Layer 8 of a small transformer language model trained on English Wikipedia (14 layers, counted from 0, width 64). Numbers have three digits each and are written without spaces.
A neuron's activation on a vector x is SiLU(gate . x) times (in . x), where the dot is the dot product.

Input weights of the MLP neurons that the questions are about. A number n stands for (n - 500) times 0.0016.
n2 gate: 603415455570491461649554411573514524619648537186548633628519783016392548512664476576509531275467513585389387483450583303358627474614514489455443493421376515424543577477401700464511610367605556
n35 gate: 575532451556506579174600603381681438528616663445385454298693383523384516349665486448447408467405537591559326396878482493495527347603443457360409365588560454396377371458487547471762540436537419
n39 gate: 697838541353329400576613368563441532179486667554426826383670684329504600306430464549540559510432684397448580488379538468598464405403710589481455468473467441625556375644756590249645328538794477
n40 gate: 470539694614456505551344441404412414496614798307772601454506509445492503484575695405369151418633542689433554578653306607310560427359568418465577376568373375442499322515613333380549292532549654
n41 gate: 296424558133163474729449597441575444544528478453486647395556309291313574452385426454389566603665471572571611529480263320531455314584613690406441606436635530445524454517544338504674696588700658
n52 gate: 501434561595308440550369502510685570319203632598484407467491609489573455503606700465411356450469445464617616712448477252651340531523557350454571404340387392593565498424768725528277514652352498
n59 gate: 712477452341228258490391452548642521504461536554413451526518471406566518458425451454436573494697393657526764639609528439284382617706363721434637180495728436423491136559521628606377533413529538
n69 gate: 558602429416710485202367395360545439523389645502325510207515463389425470573577753594332532516709578453553505566501659765593587460594509368373793447536491695763493515577489580476238621371484557
n74 gate: 502498302455554521528525425805484458384417425538550638459535521411333567544640443327326503605721519733427499439594621274686472403561504455512366179667519585643543414292750563448328614348555544
n79 gate: 416519608524607352495377678399440245457368498450478547293477291280698386579592424402452546516194418470714458648585518596394475435681479304577757575442471429371589610717334526444353548687564717
n81 gate: 366385489487621571546498510458787350443536468494551598612591477583588453379395542396581523432529294422483695448721648363493567353514620665672661355627279416611639356325457328479381527533466549
n86 gate: 415500567478471609536510510497383655466606523571662669273596460457545278303351508372396511420322492283607485657623573574512433547624733400524435554518547407264655480569703561511491606411951596
n89 gate: 614465442345531240658548457440565553532383424422470772373525357384516502328542536530578451477382227545450426522641543573481530560778625432245579517468501779343494363686476480819726734514612608
n94 gate: 611367567604431394693470490428310540411615392678287447486472553443561787392615542606364359525469477540553418682608505554644143189550446349481507453607599474587550377834481408459408380615733621
n116 gate: 559392441542609551521344336591686530341644307601423412494631609562302740683655597357495595293375553676382497505734491356378535532367505535606520214441376474668597448357385473461781443614428483
n120 gate: 449460418432482560517439499678457595656347482407483735348686817398352554730413467572469567500557566824373626727504260360536462490409530330466458308323546544409719453454494525619449629549399504
n121 gate: 336789499405256644457542478639586723274496356509387540637468639396391690571354526352510375413765449463483636466530182509391587624518521609281447499451569536482461489584469521648496570425444592
n126 gate: 406533661504552404317538391534671434378621566393615758483439752385451445677498486518441367568636268532352479440632553678395208344447564706367422418626374708499611562506708755376486237474570527
n175 gate: 709495513552516465321372445446606366642422629497475364351495637621358490543440286351659615296503369521691554609365622704666444493545645323497610388588426302602541584544556546314327384628367579
n182 gate: 361368771147496541604592511480438452542340553725458482521486595369673655536420489470651442288551448357666347562419355416832403641648576349518691391225559400345459571578483508309434413491498660
n2 in: 353315458712369333437549417512552480532730497248572501485703566329399602495645453332504562544472530502471359582102581584371555501587647428618534654481566505431467401619507564375420605264666637
n35 in: 419421662519394540741643392507472654551480383458771452602583407588517328402407492525650363334504431365490491511398461358421684521446488377495552519363364694515364627621308515326503404673548385
n39 in: 418482491535526445520424518678323473528472554708529545527429596433188442617758486631449594516682206502286791626370726450401533654472481618701514507708574404465438455319409761554513550420459418
n40 in: 471287515383531429444419364489503333428503550229611718452520272682517531370560461490214611560538572556530524407630664432554477814485429629485768573662382582530558522683386472458553566489314589
n41 in: 448594529558377418377468584346426536371560444566465291405420528464561353519433392624502595496721400561508323503658377448421579351801525635425540606644382419442229745604448495582411610487604473
n52 in: 514548590687413584411373516399499512495527305563482325524512403532383536582454643497401614323352573418551566484726486483656522469631524292505457589293651417491587515589416601788360509423473433
n59 in: 680685574528498364569482789430373558468667449324450280414425496420429523567587592493524602409344289504543691550429655405618374530488374410634441619410493460426535411506490631596467256594662528
n69 in: 436565426434421382715346473420509677618480531431535399549484637466401297526464572462572500592437618534676295300799441533459651233410464419476427538490450614474687493595711634491536653512520408
n74 in: 425467546488234426658621439488537634650484523426403631355568620525666460378547567633544355486510584349433542459319548632402464566452393672444449713691457686393508425455492436644406540572386380
n79 in: 488448396464552411571585501453481341553624684793254496490486356424444586491439386379433490681521273398581587318595509525353383498597527555517474584696459546691473580187599733453545484620522346
n81 in: 564686487420459596597677439584536544627482484638260573457428527447572436572632609599240372615457705279435511654456548475616559298435600395567650437335619504319556410582483387468323573491419496
n86 in: 598475563569465623227292407600527516396540416418623331458764705339510348518672640446342492699394453734379372555487562644472509413499514329422546298424410599600474697564771314375517601666684664
n89 in: 622405425335566667245489365597503285411641481470527576557473572638482441410450618247587451317305455455681599298555557706624424574652505680667560315762566361421371443475438442720642571450470455
n94 in: 652638258433693353516627470525489554487808456571425342699447454419529408308351494433537484420462670330498569403449661677317601385647515493440710480448216662512687510541482541512465667496541548
n116 in: 354417405529372504621366524494541447573635611236578294579424491668437509817632536554595434478689477459531485196449596454545473497486577405558358469276566397485222607395598656464412362431574406
n120 in: 513420549639317642511525684466625348468584478542584552612390557408457694573485698288489508555598427376655432412435404526488291827413463413370587595484402472527495421340520492220446426421455506
n121 in: 559778599512578319495666532582484426376530693588682493458433322299343420588679335466555320404575442465535599484512510297420584508462606433355587454391592574444622424464607541419569642368536543
n126 in: 661497391645540322596426505479445652556492639342772572491302611339388490297561564390329414441561497127518535516318590334362348531593376527396522558552676639636435525518441437718306609402471648
n175 in: 534549512562733532518445552498655469422510541500457353588483604427205526350485502501634333371422480324602458379440485586552348710522706602543378705532375358459585457516435529438346493553584527
n182 in: 552501451394422273506413558547536504371640318486420673476432640722388551425313345414508484509739560386569528611539633528314494812554484330553379489534457423517623530560199269447576574524584428

Each question shows a token from some text and the vector x that enters the MLP there. A number n stands for (n - 500) times 0.0064.

" to": 257541488502489580429557661537250401630503635471527573615583557495388476504632508376594403456422470385463530466554519533390439548326473499456580678589369670481466592466429557420455638342462635
Which two neurons fire most, strongest first? n2, n126

" mix": 471373428423654297645553643435426539604687672502479449576381564592422562566386540431593547413611425522552511345457950603444545508491553427545494339339541486548388435488360315460424306525529280
Which two neurons fire most, strongest first? n116, n182

" their": 603548458517470395478551675388164491509498408600598387543416389495391546431641597587483485504360593625520471376570408503649466436502511399442695607466498515414447430567336420428537682407579388
Which neuron fires most, and how strongly? n94, at about 1.7

"yo": 358503434600504656490546758486468690460462489374471556422473574511374527533543557421571521530426499511707502577655483612571501587234591220424345487380484475504437453498569482481538443489564329
Which neuron lights up most? n120

" |": 484473509612434480530596204562200466492540521471594444547479477565448513518471495454523520521428469480471550557560502560484536553483499430636520539464464454504498633483540609510433345481586494
Which neuron fires most, and how strongly? n39, at about 0.24

" Dream": 434447348639715399457583657386426550670615416596521597561436438572435530581541462489523485434618620564519649360607849566534583534419369543560347424477462449522459441462569277460414280411482280
Which two neurons fire most, strongest first? n116, n86

" prof": 572504351473476555665525568412428262460410442352452392733431494577602618509685459480406434499586349597511537249447499362695469661323475557601504467443602462656410429432518683383545604454647611
Which neuron lights up most? n116

" (": 563566285894532357444469482469556426481535414413508360307366563514550460450466503587554525578464513503609432543470479663549585566218277472545656492268532472499419649433622436503419651465407560
Which neuron fires most, and how strongly? n69, at about 0.8

" historic": 514422432640365674493555772443235467544489515592476332622476536417488553422673475598474559463575554596392494359462435459452580465544205510489549564505525608538394459567301475428509509516651427
Which neuron fires most, and how strongly? n35, at about 0.45

" after": 267569477647335463451500656690211605592443379459438608443526310474572451597683481461552467482517578432431505431550514393474447488440698560512477537547426571473452668447523690409460449521409542
Which neuron lights up most? n74

" Re": 620446360588538563599504604300470543693382404483432473561589475622594473340468462565470283580508482491455665400434671474577578654420371538526355572379513584329241483549522601494494484488561730
Which neuron lights up most? n121

" inv": 624547488546503588623579560534547520559464580311424494513469362555480556442402634449451217409505400417455516384572757601474540340354603532628489382442514434593589494592339761412432479409341745
Which neuron lights up most? n81

" the": 514510419478460556542557656553214481545490531503570334499433422404467411574809491588396393411530582616512508495442491556551461410529491498378565865533505528547400482543258374517465475476508340
Which neuron fires most, and how strongly? n182, at about 0.28

" compris": 558533354508414389519613567573409511475594637523529484401434126422467478520444627413679456327395451575552337367561576569335614532569613636483649404422520657494511544596252576483328467511402407
Which neuron lights up most? n79

"ess": 466449401570500451501522601318455371477525577520523418550288396491561463463628534357579481492750371635530514391435603469603536610568571665639556420422650284464376618502381702359444278416641395
Which neuron fires most, and how strongly? n59, at about 1.5

" Mate": 546506400599439677528515627627351519514596409421517536489463538615510592595530471321488602539696340479571443329499479410631416461495302582472341552398430662610531413429511378651391467484545318
Which two neurons fire most, strongest first? n74, n120

" have": 427575491464405433435619660373246509501494484523552433264462249547385463543429561429605384432270485470594370425514527574463544591582678466536659400576532609483540501628240562488469714504494502
Which neuron fires most, and how strongly? n89, at about 2.7

" and": 479355461539498490471476644372331411532536442526389504646454535519401388439572460389445478468602511431607436456536571508440592582648584361602627656481550358467555672434335364482476735459555546
The three highest activations, in order: n182, n79, n2

" music": 630509566612441388584457670392258521598450547619457565412394665640426576585577459548437540531499483509514442264595717564356696438637368423549524415450444502631479341407336500436548487457447377
The three highest activations, in order: n69, n116, n86

" was": 391444577435372328392576647529206502592481664417471290332537331555468455754545566376584495355509350430523366543465512545514489593587573569485557548448414631330477530569543571586465647522582501
Which two neurons fire most, strongest first? n41, n79

" 0": 456507488404528537486558688504365437346518469402454544559377489702558206563420586676600541622546474384447418580577519542428473478401420455536470424533597656510541532445429511452515414578410622
Which two neurons fire most, strongest first? n2, n175

"y": 478572443535464453435502763452411595515425369575506591449559542542386429517576403491589468499603446393639629540573576522576434476306512391484314500459574416506351550560590468437627539501552310
The three highest activations, in order: n39, n40, n2

" public": 573352449602400496536416698358197431580612465675505435380504495594425634473631502495485539444574522578371519344527702516434583527389375512569604507414498520431363457496299541457617429531672450
Which neuron lights up most? n116

" Ex": 576385380650550525663662614436605517635452408600492448454538393635456428448525527519459356475695379486537638378222738557397593485211392621517404572446501494473254501587538434464554428467488606
Which neuron fires most, and how strongly? n52, at about 0.47

" them": 482545511494324332424534798349393442552474654494633529467355431548355466575557573569563472442439685415488560372646575571443508518379694471487546444485489382386434480527510491403432660468515357
Which neuron lights up most? n69

"on": 547454546662547555518450711298136388473454575647520431528463606455476517506654547370554520396631509503475532471428540513524523403631434420649506451391568320519381486445514648488573432526463351
Which two neurons fire most, strongest first? n52, n79

"In": 396508531638525352511575693478510709648469328606511469463618298430476385397549486370547349434482538562470380405407458567485518652293500605575450675308347606508355600490444641466488407605570470
Which two neurons fire most, strongest first? n81, n40

" of": 490492440493505364522523624399146453480409421586516420606454578474433472554490455353529453412726562437579505442542522500486523472608541515503604651436416567491539722384400453440563584434490570
Which neuron lights up most? n182

"–": 447476451622447546627722521366480573410473483538382652502423611551386308427463581495491604481560446546464591725503574631495376605432361641432597400445476368402526542357516222630487309571633737
Which neuron fires most, and how strongly? n59, at about 0.58

"ed": 464505573368450437477611744500194473500429598454503500404591352395564505598533520605500522496397515493384655451503504462325637467434391512622561579529501512436568512459520509342619468457529584
Which neuron lights up most? n39

" Co": 593438445553416625541570626375466553593372581518414354371699490699526538388583480530418379551482460443520463344485771748519515530265536480492316472442475544544371506606449489613589392430555533
The three highest activations, in order: n121, n35, n41

" Bl": 528518264628639639573628622499624534564362513404477558621567399575495402366422456541483393510730491446492648414504644472559579620486314483414326542485493624628577484470340659485359568347362524
The three highest activations, in order: n74, n86, n41

" go": 453521476470608331499323671345343472628498568348524488500386531565386533524567607608466456433465416426528580455718888609484451613446569263506462358233500626479384451483581658501340550558746326
Which neuron fires most, and how strongly? n69, at about 3.5

"The": 464507417672481455557564686545196548584482503428520204379441448396464431497697422556453350398472591644551502642395469477545593507569627411460542767516445588545462506563232405507467433533436365
Which neuron fires most, and how strongly? n2, at about 0.75

" \"": 615592362543432257594478463592486555589480595461524506407294612511468315658523455531545384538339694651570630176620626621531579516250328537498545578443446428403167496424554380524604689454626444
Which neuron lights up most? n52

" A": 570488358620597560516616731530296499516384476465438391470502576823490346419552507491476440563533523388574514467490383619586600508480558511455403502572510588446424445568292461444581508558291432
The three highest activations, in order: n35, n86, n2

" a": 371620436613548368503647667492353401573482357476434293441339451604441544577568518581370400514514525467524398456563594658690409418710456534324564718591400573524382502528358463511482505519347417
The three highest activations, in order: n94, n79, n86

"%": 426552542632595675484615607483342467369439471508356422444436637683249559424574601502451653410358555456361517499496452465434476592466445449601602559637517391567201458418639658517552531577291548
Which two neurons fire most, strongest first? n52, n182

",": 557496510421449455494534520552112457577505579473539669298549363387349533477577450480493600559552603429519427402661550410500625460553404612452556582512400509462411734419467474476538583438474494
Which two neurons fire most, strongest first? n41, n79

" At": 333446527661339290402740566503561706605383356513479536609587481435632437472700550418522530520707402457517500413585466455482470393354593624607437646614386656628360598442450356493453380434327371
Which neuron lights up most? n89